Layer 2 of a small transformer language model trained on English Wikipedia (14 layers, counted from 0, width 64).
A neuron adds its activation times its output weights to the MLP's output. To switch it off is to set its activation to zero at one token and run the rest of the model.

Output weights of the MLP neurons that the questions are about. A number n stands for n times 0.0011.
n5: 115 3 39 47 -101 108 -36 -59 108 85 268 51 -97 -171 -97 39 70 237 29 9 -124 26 27 82 153 -33 -292 -107 -163 166 39 -175 106 -30 -88 -33 50 -22 132 60 165 121 182 -97 20 8 -160 -59 -268 -125 -131 -174 53 -99 -21 -142 144 110 -98 -67 -121 -50 -117 81
n19: -90 -120 135 -116 281 -58 -29 -43 83 80 -126 40 127 51 -88 -338 141 -242 149 64 -170 -157 -112 -32 -107 138 -59 -11 -32 -107 -80 206 -115 35 12 -163 -83 136 -161 -13 105 -213 138 -16 -67 62 3 40 -94 50 -49 29 -214 91 -132 42 -146 237 67 -124 73 -54 77 -20
n26: -93 -101 46 13 -196 39 -1 -35 -116 -70 -303 -61 -124 -22 35 -121 -59 -182 -39 42 155 10 92 42 41 -2 241 36 38 29 -46 65 178 37 -116 -31 46 63 -284 61 -95 5 54 -33 -47 56 9 95 -35 -56 -109 2 210 -14 -132 1 166 109 -161 22 -34 -8 51 -88
n28: 143 98 229 -37 52 -3 -4 -123 -171 -18 -51 62 -258 13 117 34 -29 -13 111 -8 100 -58 -208 -12 -35 78 31 101 -11 -103 193 44 46 114 204 23 29 101 19 -52 -35 -80 196 -59 108 -361 12 60 161 -201 78 -26 -66 41 -59 51 29 -48 163 78 75 189 -32 -153
n36: -57 114 -42 -54 32 60 -205 77 -68 99 312 38 -61 -1 28 -23 71 121 -32 2 15 -59 -23 -32 -87 -103 -43 36 88 22 131 -54 16 -10 -85 -61 13 174 7 -35 1 79 87 -23 -190 -167 52 -103 152 -83 129 33 138 -84 18 -83 -31 -96 99 -115 -71 -34 89 -34
n40: 150 -28 -130 56 -99 30 -260 -57 84 362 219 -14 69 14 -138 21 -48 84 108 -5 -78 -39 51 -12 -24 4 -68 -121 -204 136 -191 56 19 -10 7 157 180 -125 10 -72 119 44 28 -54 53 -1 -28 -26 63 146 181 -234 170 160 95 -88 4 -49 -73 2 -33 -90 -79 41
n83: 56 -18 83 -3 -89 70 -165 -81 90 -44 117 -60 209 -89 -139 -49 96 213 -13 -11 37 8 -19 39 85 -60 -23 86 -187 -25 16 -140 -42 -96 -59 -149 46 170 9 59 2 -21 94 -114 50 50 -38 -4 83 -4 71 20 180 88 73 -20 209 -104 209 201 191 227 -146 34
n86: -72 -72 196 -44 1 142 73 -100 57 -32 -101 4 -53 -87 19 -144 -111 -165 0 -39 172 -95 -194 60 26 30 -10 -60 46 -39 -22 121 133 -64 101 -110 72 28 41 12 230 98 -195 163 67 173 12 136 89 112 67 33 -201 -110 30 47 -62 -75 55 -98 84 -103 0 -43
n98: -154 101 37 130 90 55 36 -11 164 -63 -95 28 -105 -160 96 20 97 2 -49 -76 83 -49 48 45 121 139 -54 98 113 72 -201 73 86 -41 17 136 -9 -24 69 -3 -31 162 67 6 22 -10 -93 -137 -24 -48 -118 -88 150 76 -48 143 -1 81 -90 167 -295 -85 67 79
n133: -40 -105 228 -22 -58 13 209 10 142 -41 79 -16 -52 192 15 -11 5 132 -139 -16 174 -62 -225 -93 -34 -30 126 -20 357 -1 76 50 -147 -126 15 -207 46 -82 -60 -54 133 -192 -123 122 44 180 53 101 203 19 -86 127 -149 -46 -161 109 -24 89 145 -23 -70 38 286 -35
n152: 123 -154 7 18 -338 -13 20 101 115 148 253 61 -89 -50 -73 132 28 46 -109 202 251 -203 142 -13 -102 98 60 -199 -91 -213 -21 31 -226 68 83 8 44 139 -76 79 -17 0 -42 -31 -55 -184 257 -8 -39 142 258 186 -131 88 -148 -180 -7 11 -42 -10 118 13 -49 -56
n174: 97 -152 -70 8 -169 -149 -18 65 -15 -24 -180 -120 64 -104 -9 214 80 -137 -25 10 -283 55 100 76 80 235 -82 -27 -187 -73 115 6 -47 103 54 62 -194 -61 -136 23 72 -166 76 -34 -66 25 32 25 -103 32 35 26 -93 194 -90 -19 35 -27 60 -52 -162 -61 -51 -64
n176: 28 -97 -148 129 143 -101 10 -94 -107 85 177 -83 80 111 -242 49 56 191 107 -29 -62 37 189 -11 178 33 73 -10 -172 -79 -13 -38 -5 -38 -140 -181 -195 -23 169 56 -44 19 -181 -217 115 40 11 91 -148 52 -103 -172 71 77 175 61 61 -116 78 250 85 23 -118 195
n190: 96 -133 86 165 35 59 129 18 43 109 69 -85 86 109 -128 -107 -92 8 103 -14 175 65 65 -135 -26 185 -237 -49 -96 61 48 5 -91 68 236 11 -29 -54 -46 24 -204 69 -106 -108 148 35 -141 -144 77 -172 -115 107 -50 -61 58 76 46 95 -24 12 195 77 -45 -212
n223: -98 -44 -54 82 36 109 -91 34 320 139 18 28 -40 -167 99 21 83 235 15 -75 -28 14 105 185 35 -26 140 138 -175 -28 -188 -127 -82 44 10 31 -20 44 -60 -80 -96 -113 -110 94 82 -17 34 68 -57 -35 -11 55 -35 128 -21 43 33 -58 76 79 -97 -43 110 120
n242: 229 36 134 -80 68 -57 -26 -90 151 84 -454 166 37 -33 254 -110 -163 -110 215 -152 45 -82 7 -91 -124 -31 -73 65 -49 -125 180 -13 -17 164 21 -120 -69 19 68 119 1 -21 -80 -178 -90 -131 -107 -49 -140 -28 0 -39 -86 111 -179 312 -27 -86 -44 56 121 -47 -149 -71

Each question names a token from some text and the token that comes next. It shows the activations a of the neurons there, in the order above. A number n stands for n times 0.0063.

Then comes g, the gradient of the next token's log-probability with respect to the MLP's output, scaled to length 1. A neuron's effect is roughly proportional to its activation times (output weights . g). A number n stands for n times 0.001.

"term ", then "loan"
a: 18 -44 -14 -72 -1 75 33 4 20 -20 -27 29 2 -5 -17 53
g: 15 -314 -74 -18 -96 -195 9 -42 -8 110 82 89 21 150 -99 116 -151 -24 28 -82 -51 135 148 63 186 -153 -13 36 38 132 17 -71 -185 -77 184 259 -55 -103 -25 127 -210 5 -216 96 36 10 -26 42 126 -352 48 -148 16 93 278 -112 118 64 36 113 77 154 109 -25
Which two neurons, each switched off alone, lower its probability most, in order? n19, n40

"sh", then "ill"
a: -3 30 33 -10 0 -9 -37 -1 7 -10 -85 -29 -4 -25 -4 -99
g: 23 -107 -30 -195 -9 -173 -63 179 -218 116 -107 -146 147 143 75 68 18 -105 73 -8 -115 -136 169 -132 -26 35 37 -241 100 149 52 -67 77 206 -153 130 -140 -57 350 -60 -106 66 92 42 -173 125 61 -185 9 -53 30 5 -145 -27 -64 -130 -129 122 -107 -92 266 34 156 2
Switching off which neuron hurts the next token most? n83

"not ", then "offered "
a: 51 -18 0 8 0 46 12 -7 3 -42 0 -126 1 -17 -8 -69
g: 26 229 -283 -148 124 30 78 -276 -237 -42 -17 157 8 -110 77 -105 7 82 -73 -124 -182 -221 70 52 10 -106 -117 -51 250 112 219 -95 190 118 -51 276 185 -48 -112 -40 -215 63 -109 -64 173 28 25 -146 38 42 9 -1 -34 14 11 -99 57 22 -49 125 46 -17 109 93
Switching off which neuron hurts the next token most? n174

"for ", then "Gran"
a: 8 -1 -4 60 18 9 -33 -153 -20 95 -8 41 -14 -1 0 -5
g: 211 -211 114 170 -59 -44 -9 158 104 -41 81 76 178 73 102 90 -18 -83 -93 119 100 13 -248 345 -47 -13 181 29 24 -58 114 147 97 51 84 -73 208 -104 97 210 45 52 56 3 124 102 -33 -47 60 -27 40 100 -250 81 185 239 -111 -72 38 -188 22 -148 -117 -168
Which neuron, switched off, raises the next token's probability most? n86

"became ", then "due "
a: 39 0 -45 -13 -19 21 8 1 -5 -15 6 9 9 -16 -4 -77
g: -177 -357 -55 6 -14 -194 17 126 55 71 219 -10 95 207 -4 81 11 29 60 -84 154 -41 -135 -103 13 196 93 -53 -45 34 -44 4 5 -290 -96 -101 -164 -29 -53 132 -40 -103 -240 -282 -22 48 7 -75 -57 -101 96 -83 75 97 230 -30 4 47 132 333 -3 -13 99 -4
Switching off which neuron hurts the next token most? n242

"ass", then "is"
a: -16 -2 48 20 -15 0 4 -15 27 44 -25 4 17 -8 4 19
g: 232 56 205 -22 -165 195 154 69 -2 210 135 -53 50 153 7 204 -50 100 -149 142 -199 44 67 97 37 4 -28 38 53 -242 -143 -24 1 23 -60 -86 157 -46 57 -132 102 186 31 100 7 -48 -77 18 -178 127 45 -88 -19 203 -15 47 -25 -91 149 -111 -13 70 -445 75
Which neuron, switched off, raises the next token's probability most? n26

"FC ", then "II"
a: 75 1 0 35 -5 93 47 -39 -2 -18 -10 47 -9 47 1 19
g: -274 113 29 2 -45 58 -92 -65 -74 17 -86 -29 -137 -110 -58 3 19 33 -227 -24 -204 203 -175 -65 20 -177 -60 110 128 -78 50 -87 -35 -118 -98 67 -17 -189 -215 -60 30 38 320 -7 -206 -117 55 94 -133 48 183 5 211 65 62 -265 79 -138 -241 -26 47 158 2 134
Which neuron, switched off, raises the next token's probability most? n190

"was ", then "released "
a: 7 7 -66 -9 -15 -4 -12 -27 13 7 14 27 -3 -20 -8 -33
g: 40 -24 -132 -28 -115 122 365 96 -30 -61 161 49 81 -95 65 -59 -31 -82 203 -459 138 40 -165 -172 -159 166 -33 -9 90 -87 97 115 11 13 -55 193 -66 -96 -21 -148 -25 10 -212 -143 98 -22 98 82 -130 -28 26 -27 -195 33 149 -45 -151 125 73 33 -88 -89 -99 34
Switching off which neuron hurts the next token most? n26

"ing ", then "more "
a: 23 -15 0 -6 4 64 40 -165 7 -1 -22 4 1 -10 16 -1
g: -135 77 -32 -260 25 -65 -6 -62 64 138 -87 27 162 -8 -151 96 -73 -11 127 -135 29 -56 40 -253 123 461 -156 23 -321 -92 -118 -72 -97 -220 -53 29 2 -76 10 -69 -74 -72 112 49 -40 -99 -152 48 61 -50 15 -202 194 53 116 84 -22 -89 -35 78 62 175 -149 -24
Which two neurons, each switched off alone, lower its probability most, in order? n86, n40

"am ", then "was "
a: 1 -8 -195 17 11 48 11 19 5 -10 -28 -29 108 -1 -15 -100
g: -33 -16 -39 100 4 -175 30 66 -132 172 -105 225 75 -77 -136 46 -151 -47 -57 217 14 41 103 55 64 -70 104 -45 92 -103 99 -37 -208 85 96 -102 -321 -93 94 163 106 -24 81 -60 312 40 135 -106 181 -121 83 -109 174 165 110 132 107 -108 101 -7 141 69 10 -297
Switching off which neuron hurts the next token most? n176

"ting ", then "to "
a: 25 1 -33 -2 5 60 14 -91 -3 -11 -16 2 -9 -7 12 -197
g: -332 160 -87 12 8 -43 81 2 50 -132 0 16 176 -84 -105 67 130 1 -84 -40 51 -85 -140 -10 232 151 -232 -108 131 -71 21 -65 -19 18 59 -104 39 -3 203 210 -345 -231 -27 130 -67 68 26 70 -32 0 -116 1 -142 76 229 71 87 -47 133 63 85 94 3 312
Switching off which neuron hurts the next token most? n242

"newly ", then "renov"
a: 17 -2 -15 13 -6 36 -7 -11 15 -29 30 -24 9 5 -12 32
g: -237 -170 90 -55 -56 39 303 2 68 54 -97 -49 98 239 -113 -221 -172 73 -115 -96 -70 84 -99 -21 -198 172 -141 -93 154 -87 113 -87 -57 88 10 -82 -243 92 -86 -33 -18 21 -120 -162 204 15 -218 -227 49 183 -94 -73 39 52 21 72 -136 150 -33 -88 115 35 37 -173
Which neuron, switched off, raises the next token's probability most? n133

"fastest ", then "goal "
a: 30 12 -25 44 -1 -1 32 -39 1 58 -15 -13 62 -29 4 -159
g: 113 60 64 41 72 -164 -148 -114 -193 134 8 -93 52 -17 30 7 -94 52 -165 -98 158 89 -38 201 202 -190 -28 -157 114 0 158 19 255 -87 46 65 -37 -39 -59 181 182 97 228 -135 167 -34 148 114 116 -202 130 34 -139 -19 12 96 169 -8 306 182 -94 62 -119 25
Switching off which neuron hurts the next token most? n28

"Louis", then "ville "
a: -50 46 67 -2 20 -21 1 14 -5 -67 -5 -1 -19 3 -28 -26
g: 15 -306 -220 69 -108 -124 -44 25 -61 57 170 -220 -141 186 -80 -29 -106 -57 -31 -3 -21 118 10 -24 -50 14 -23 -276 50 -163 78 66 103 -94 -88 -58 3 166 -45 -64 -278 274 -107 29 54 82 -111 -259 72 66 122 17 -34 396 56 -21 -27 35 100 69 -7 -11 -18 -88
Switching off which neuron hurts the next token most? n5

"first ", then "introduced "
a: 48 18 -21 -18 -2 49 50 -3 -3 -12 4 -13 39 -12 -2 -190
g: -77 92 1 -36 -16 -28 151 126 -182 91 -33 159 61 46 15 -70 -56 -342 46 -205 19 -228 47 -46 -264 27 -40 -102 111 87 -27 221 -71 -15 -250 5 -108 -44 18 -156 -8 154 -142 98 74 -183 -5 -158 166 43 -117 -55 -66 -6 31 65 -219 40 -165 -299 -95 -139 133 -29
Which neuron, switched off, raises the next token's probability most? n83

"signed ", then "a "
a: 23 15 -55 -34 -1 70 38 -1 -3 -20 143 34 41 117 2 163
g: 33 81 161 -174 70 161 279 206 -52 -52 -183 -45 47 -336 -136 -7 121 28 -229 153 -200 27 163 24 -120 118 98 -5 9 -95 21 10 -49 228 137 161 35 20 -44 45 -72 78 137 50 -63 -234 -30 -65 118 47 -26 -98 55 60 73 41 78 300 37 -45 215 -28 -61 -113
Switching off which neuron hurts the next token most? n152

"He ", then "previously "
a: -1 11 -17 -32 -49 -2 7 -10 -7 -58 -5 60 6 -3 44 -33
g: 55 72 157 -117 91 120 -105 177 135 -9 33 -4 156 -155 11 -122 -53 102 70 300 64 -70 77 -238 -55 5 -56 60 -144 13 -145 22 -168 -56 -30 -38 66 109 10 -208 -397 15 -125 29 71 -138 -200 -130 -126 65 -107 23 102 -17 -236 -167 -73 -2 -72 154 68 -154 75 177
Which neuron, switched off, raises the next token's probability most? n174

", ", then "after "
a: 11 -2 -38 -20 -9 21 -15 -8 -4 21 53 38 10 46 0 0
g: -77 -225 -51 30 -27 1 246 -280 -67 -224 73 -30 250 46 -36 -89 -229 -18 10 -155 -37 7 -197 113 245 -27 -172 28 -128 -16 -133 43 33 -71 -53 -11 -3 -110 -72 -33 -54 -134 -17 38 102 141 134 -89 110 -86 58 -45 -93 6 202 -2 -86 -266 280 -194 -133 4 85 95
Which neuron, switched off, raises the next token's probability most? n152

", ", then "A"
a: 25 10 -18 161 -2 -13 14 -7 -11 -4 18 19 -2 13 7 65
g: 46 -53 8 177 30 -27 -38 3 34 -345 73 18 116 -70 15 -157 282 31 -49 63 99 -95 -182 -120 -63 -46 165 99 156 -181 59 -102 -56 63 -253 68 42 -23 -84 -183 -135 -44 151 13 89 -191 63 166 100 -180 -257 34 -163 175 -125 -79 65 35 -67 -79 144 166 101 -151
Switching off which neuron hurts the next token most? n28

"ual ", then "cons"
a: 0 -7 -72 -8 19 73 46 -4 8 -5 -16 0 -16 0 113 -89
g: 155 -54 265 -46 35 -63 25 -37 -87 34 -150 7 -40 -120 126 -110 194 61 153 283 -29 75 -110 -122 15 -56 129 -3 -328 -162 -3 -223 -26 -83 274 88 38 29 -45 -54 52 35 70 115 170 102 -85 133 -8 163 -63 59 25 101 3 166 -143 -49 49 172 -242 -151 -123 170
Switching off which neuron hurts the next token most? n223

"United ", then "and "
a: 50 24 0 49 -3 29 43 12 18 -46 -108 31 13 -56 -8 16
g: -52 252 8 -90 -72 -196 102 -57 62 46 280 -77 12 13 -108 106 78 148 -23 -113 26 -59 -134 91 148 -79 -250 51 37 60 -13 -253 15 241 87 6 129 69 114 148 64 -168 -57 89 183 -125 -19 -112 -43 39 161 -143 47 -215 -113 4 104 11 132 261 197 195 -80 34
Which neuron, switched off, raises the next token's probability most? n152

"to ", then "Canada"
a: 118 -6 -45 12 7 2 20 2 -66 -26 78 20 17 -13 -4 7
g: -43 -189 -99 133 -125 296 56 -7 47 196 44 73 -44 161 266 180 133 32 123 151 92 301 185 -121 77 11 36 -36 43 -85 42 171 -114 -21 -67 -40 172 -73 106 156 -55 -28 147 -174 -20 15 -46 63 -239 -23 70 -66 2 -63 70 -131 -131 155 206 -78 74 -100 104 188
Switching off which neuron hurts the next token most? n5

"scholarship ", then "in "
a: -7 44 -106 -3 3 59 36 1 -26 -61 -53 16 7 204 -37 151
g: 77 -164 -83 -90 122 -159 218 44 -137 33 12 -224 -200 142 123 42 28 33 -112 152 -27 -105 159 -51 116 45 36 137 77 -56 -40 -175 -151 160 156 100 -345 -6 108 -198 -98 207 -18 17 -246 131 347 -26 -38 39 -31 13 3 -86 -36 -144 -74 -81 -48 41 5 57 -65 4
Which neuron, switched off, raises the next token's probability most? n242

"all ", then "results "
a: 81 22 -7 3 -2 34 28 -1 84 -74 -7 4 11 -5 -3 -84
g: 86 42 -163 108 -137 226 -183 16 26 139 127 -215 -29 -57 77 55 -35 -36 -282 43 177 -27 -43 261 10 -209 94 -125 -31 190 63 -157 44 -103 -16 123 -8 -35 -218 111 178 137 -20 59 -141 -2 -41 -128 4 160 -33 -11 142 -201 10 -73 169 228 132 114 -95 195 33 -13
Which neuron, switched off, raises the next token's probability most? n19

"reportedly ", then "being "
a: 32 4 -46 -3 70 26 16 -42 -11 -26 -26 51 36 -10 -2 -71
g: 42 300 -139 -41 -69 74 -78 11 324 -173 -44 -74 -233 -93 -74 270 103 86 -50 139 -5 255 -41 -83 -46 -48 -47 60 -227 106 -84 170 35 220 101 68 42 -162 93 -107 -53 -107 119 98 164 50 -17 197 -70 -49 -40 -45 -67 -160 -28 164 39 69 -182 93 76 147 -17 -39
Which neuron, switched off, raises the next token's probability most? n36

"on ", then "loan "
a: 27 0 4 -13 -2 6 -1 9 31 5 -4 42 -4 -29 3 2
g: -16 -49 67 130 -92 -66 -67 -111 24 -32 39 -198 -49 9 9 127 137 -26 -282 -182 51 220 -299 -29 28 -125 -110 -25 -210 -16 -189 52 -171 78 88 137 -61 -298 -25 -11 -171 -121 -13 -154 -14 126 -150 -12 197 -87 -163 -64 -116 -97 44 -43 45 -170 230 -86 85 79 173 -22
Which neuron, switched off, raises the next token's probability most? n190

"ing ", then "the "
a: 15 0 -11 -4 0 60 24 -127 3 15 -17 -4 12 -16 19 -57
g: -71 224 105 -83 67 160 -4 62 46 -84 -137 -151 -21 -3 27 -135 -174 -79 -208 -44 -257 -35 165 -216 -111 -4 -261 71 -16 -111 94 -86 36 279 94 5 2 -57 39 154 -211 -250 -76 108 16 -81 29 -81 -125 177 -44 105 -9 -7 -142 -80 -27 -18 -201 149 -188 203 -11 -61
Switching off which neuron hurts the next token most? n86

". ", then "His "
a: -8 -3 1 -9 10 -1 -29 1 21 -1 -24 23 -9 21 33 5
g: -178 15 -56 -54 25 -71 68 -79 -37 169 -108 19 93 -203 -58 -192 46 3 88 213 -169 119 93 251 101 -1 76 -46 -62 127 -170 116 144 92 129 191 -50 15 1 -189 -197 28 128 403 4 -19 -89 272 133 81 101 98 66 100 -6 -76 -127 -30 173 -87 -109 29 -98 40
Switching off which neuron hurts the next token most? n223

"South ", then "Shi"
a: 59 -182 -107 1 6 40 24 17 35 -37 20 38 173 -14 7 -15
g: -188 -165 -213 111 85 57 -6 230 37 -49 -111 70 47 15 -1 -183 -49 -202 235 164 78 36 -117 206 44 132 -95 186 -70 151 -20 85 177 -302 -74 107 193 -176 131 81 -123 16 -67 109 12 -21 239 79 -14 -149 44 -59 -40 36 -8 -90 59 -35 -10 52 -177 -132 63 -214
Which neuron, switched off, raises the next token's probability most? n176

"4", then ". "
a: 38 34 1 22 -35 -27 -3 -40 62 4 4 -15 5 -3 22 3
g: -91 52 -70 108 86 -77 242 58 159 66 -117 107 286 -115 0 -186 64 101 61 5 61 232 -307 62 101 140 18 63 -23 243 -160 341 -216 103 -108 92 195 96 24 63 107 19 -19 -16 88 -80 33 -126 -8 -36 -32 -41 112 115 246 -71 -96 -67 -58 -29 12 14 53 -118
Switching off which neuron hurts the next token most? n98

"Lincoln ", then "City"
a: 133 31 1 -5 -7 71 35 -94 -5 -15 -2 33 -12 23 -7 14
g: 90 -63 23 180 -48 166 77 138 57 -217 -24 33 -80 163 -15 -13 -54 -48 -22 -151 134 58 -174 4 44 -151 -10 132 -23 -230 178 -128 -68 84 -101 -69 7 -64 159 326 -17 -16 131 -6 -7 70 122 132 115 -395 -52 37 183 15 192 22 144 44 6 -169 -7 -181 -213 3
Which neuron, switched off, raises the next token's probability most? n40

"then ", then "Minister "
a: 24 2 -10 5 -29 50 24 -1 5 -18 -3 8 2 1 -1 -68
g: -128 -69 108 35 123 -128 -99 -26 -170 -54 80 -167 9 52 116 -103 63 -83 -201 220 134 38 -140 -156 55 -154 -40 93 122 -206 -73 -133 -101 -2 148 146 -21 0 -82 73 -108 -40 59 -230 -9 298 103 49 -88 269 -69 -6 115 -76 -90 -191 -41 -88 218 -73 -170 -216 166 16
Switching off which neuron hurts the next token most? n242

"Gran", then "th"
a: -51 90 25 3 24 -6 -3 0 -5 -2 -13 0 -3 13 -4 -24
g: -192 9 26 54 -74 45 -5 158 110 -57 -118 -66 -17 -33 182 68 43 -9 122 21 -94 -242 -205 103 -253 -48 -122 -131 3 -158 55 116 200 -117 -133 21 -168 12 349 57 66 -220 44 133 -248 -94 24 271 -199 -53 -146 27 -27 65 -52 48 -6 -83 135 -77 -138 37 41 -92
Switching off which neuron hurts the next token most? n19

", ", then "En"
a: 4 24 -61 -83 -213 31 -15 -14 -2 19 29 14 -14 31 -11 -20
g: -2 30 41 46 109 77 98 -60 -174 -94 57 -27 -21 -218 36 63 23 -31 -69 -38 -3 28 -241 338 -138 -209 -52 137 -37 -179 -39 2 142 239 -44 70 -16 -266 -74 124 -98 92 35 78 235 20 -37 91 -150 178 -79 92 -285 7 97 -174 149 -110 150 -14 -106 206 -4 33
Switching off which neuron hurts the next token most? n36

"Town", then ", "
a: -38 44 -44 -9 0 4 -17 -30 0 -177 20 22 -4 0 48 -30
g: -67 -17 52 -140 -16 103 0 -45 96 -85 279 17 9 -21 53 173 205 -18 298 -89 48 74 73 -165 293 -25 21 -115 82 -295 182 -19 -65 -65 -101 -5 1 -22 71 132 84 -379 21 -114 69 18 84 -51 39 -70 -2 51 102 -126 -87 -246 224 -131 43 32 26 -157 56 -55
Which neuron, switched off, raises the next token's probability most? n133

"played ", then "four "
a: 3 17 -60 -9 4 36 20 14 -7 -16 22 45 64 23 -6 135
g: -39 74 -74 -104 -1 -96 228 69 -41 -177 57 171 17 -312 58 67 58 78 -100 165 -61 -157 -14 -77 -170 132 169 -98 218 -76 181 0 157 -40 -108 64 -200 125 94 84 141 -187 38 -63 71 -217 102 -18 -164 -86 -61 -63 100 55 131 66 217 70 -240 160 40 35 181 -62
Which neuron, switched off, raises the next token's probability most? n40

"one", then "-"
a: 21 33 -88 102 12 -28 -55 -1 51 -251 -4 2 -1 13 -2 31
g: 75 -54 -192 121 -50 124 -128 -89 -275 83 -14 -161 -12 -36 73 178 56 -54 1 -449 -42 -157 1 94 -146 -14 30 -234 -253 19 97 10 262 -120 -42 92 107 -42 -77 -81 -73 -12 93 -63 -89 178 20 141 -243 34 -14 101 -1 41 -193 -73 19 117 20 -22 8 -36 -137 97
Switching off which neuron hurts the next token most? n133

"exercise ", then "their "
a: 62 -66 -229 1 8 64 8 -49 -16 -22 -60 15 19 -5 -3 -256
g: -90 236 100 -90 -49 110 90 236 78 15 -217 -133 -179 105 184 -6 103 -88 -77 -178 29 -158 -55 159 -167 136 -7 88 -186 83 -5 9 148 143 -66 91 166 93 203 -51 -45 -86 -53 -65 17 -126 -53 -258 31 65 -79 35 123 -131 -129 -110 -23 242 -150 -18 -228 138 -146 48
Which neuron, switched off, raises the next token's probability most? n26

"to ", then "his "
a: 18 -10 18 45 -35 5 9 -5 -61 -3 206 -9 -8 -11 15 1
g: 39 103 -319 -106 -26 -90 -58 -251 -181 -19 7 207 -43 54 79 -43 -232 -72 -27 151 -23 -23 125 115 22 -127 76 -15 60 90 -140 -102 40 93 -43 94 -80 139 -77 31 23 -64 -251 256 50 45 127 238 77 28 98 8 125 121 -281 72 82 15 -5 34 52 83 83 -338
Switching off which neuron hurts the next token most? n152

"first ", then "appearance "
a: 46 -10 -27 -10 -3 63 57 -4 -1 -31 -12 -3 19 -22 -7 -139
g: 32 23 -68 -72 -173 21 251 -81 111 29 56 18 -43 -58 59 38 -35 -98 -37 26 -96 129 296 75 145 50 49 9 -202 68 113 -94 208 -67 52 253 235 122 -136 51 93 32 -243 -82 -178 -35 -158 90 74 -114 40 69 -98 -92 170 -118 9 169 141 76 256 288 38 -22
Switching off which neuron hurts the next token most? n242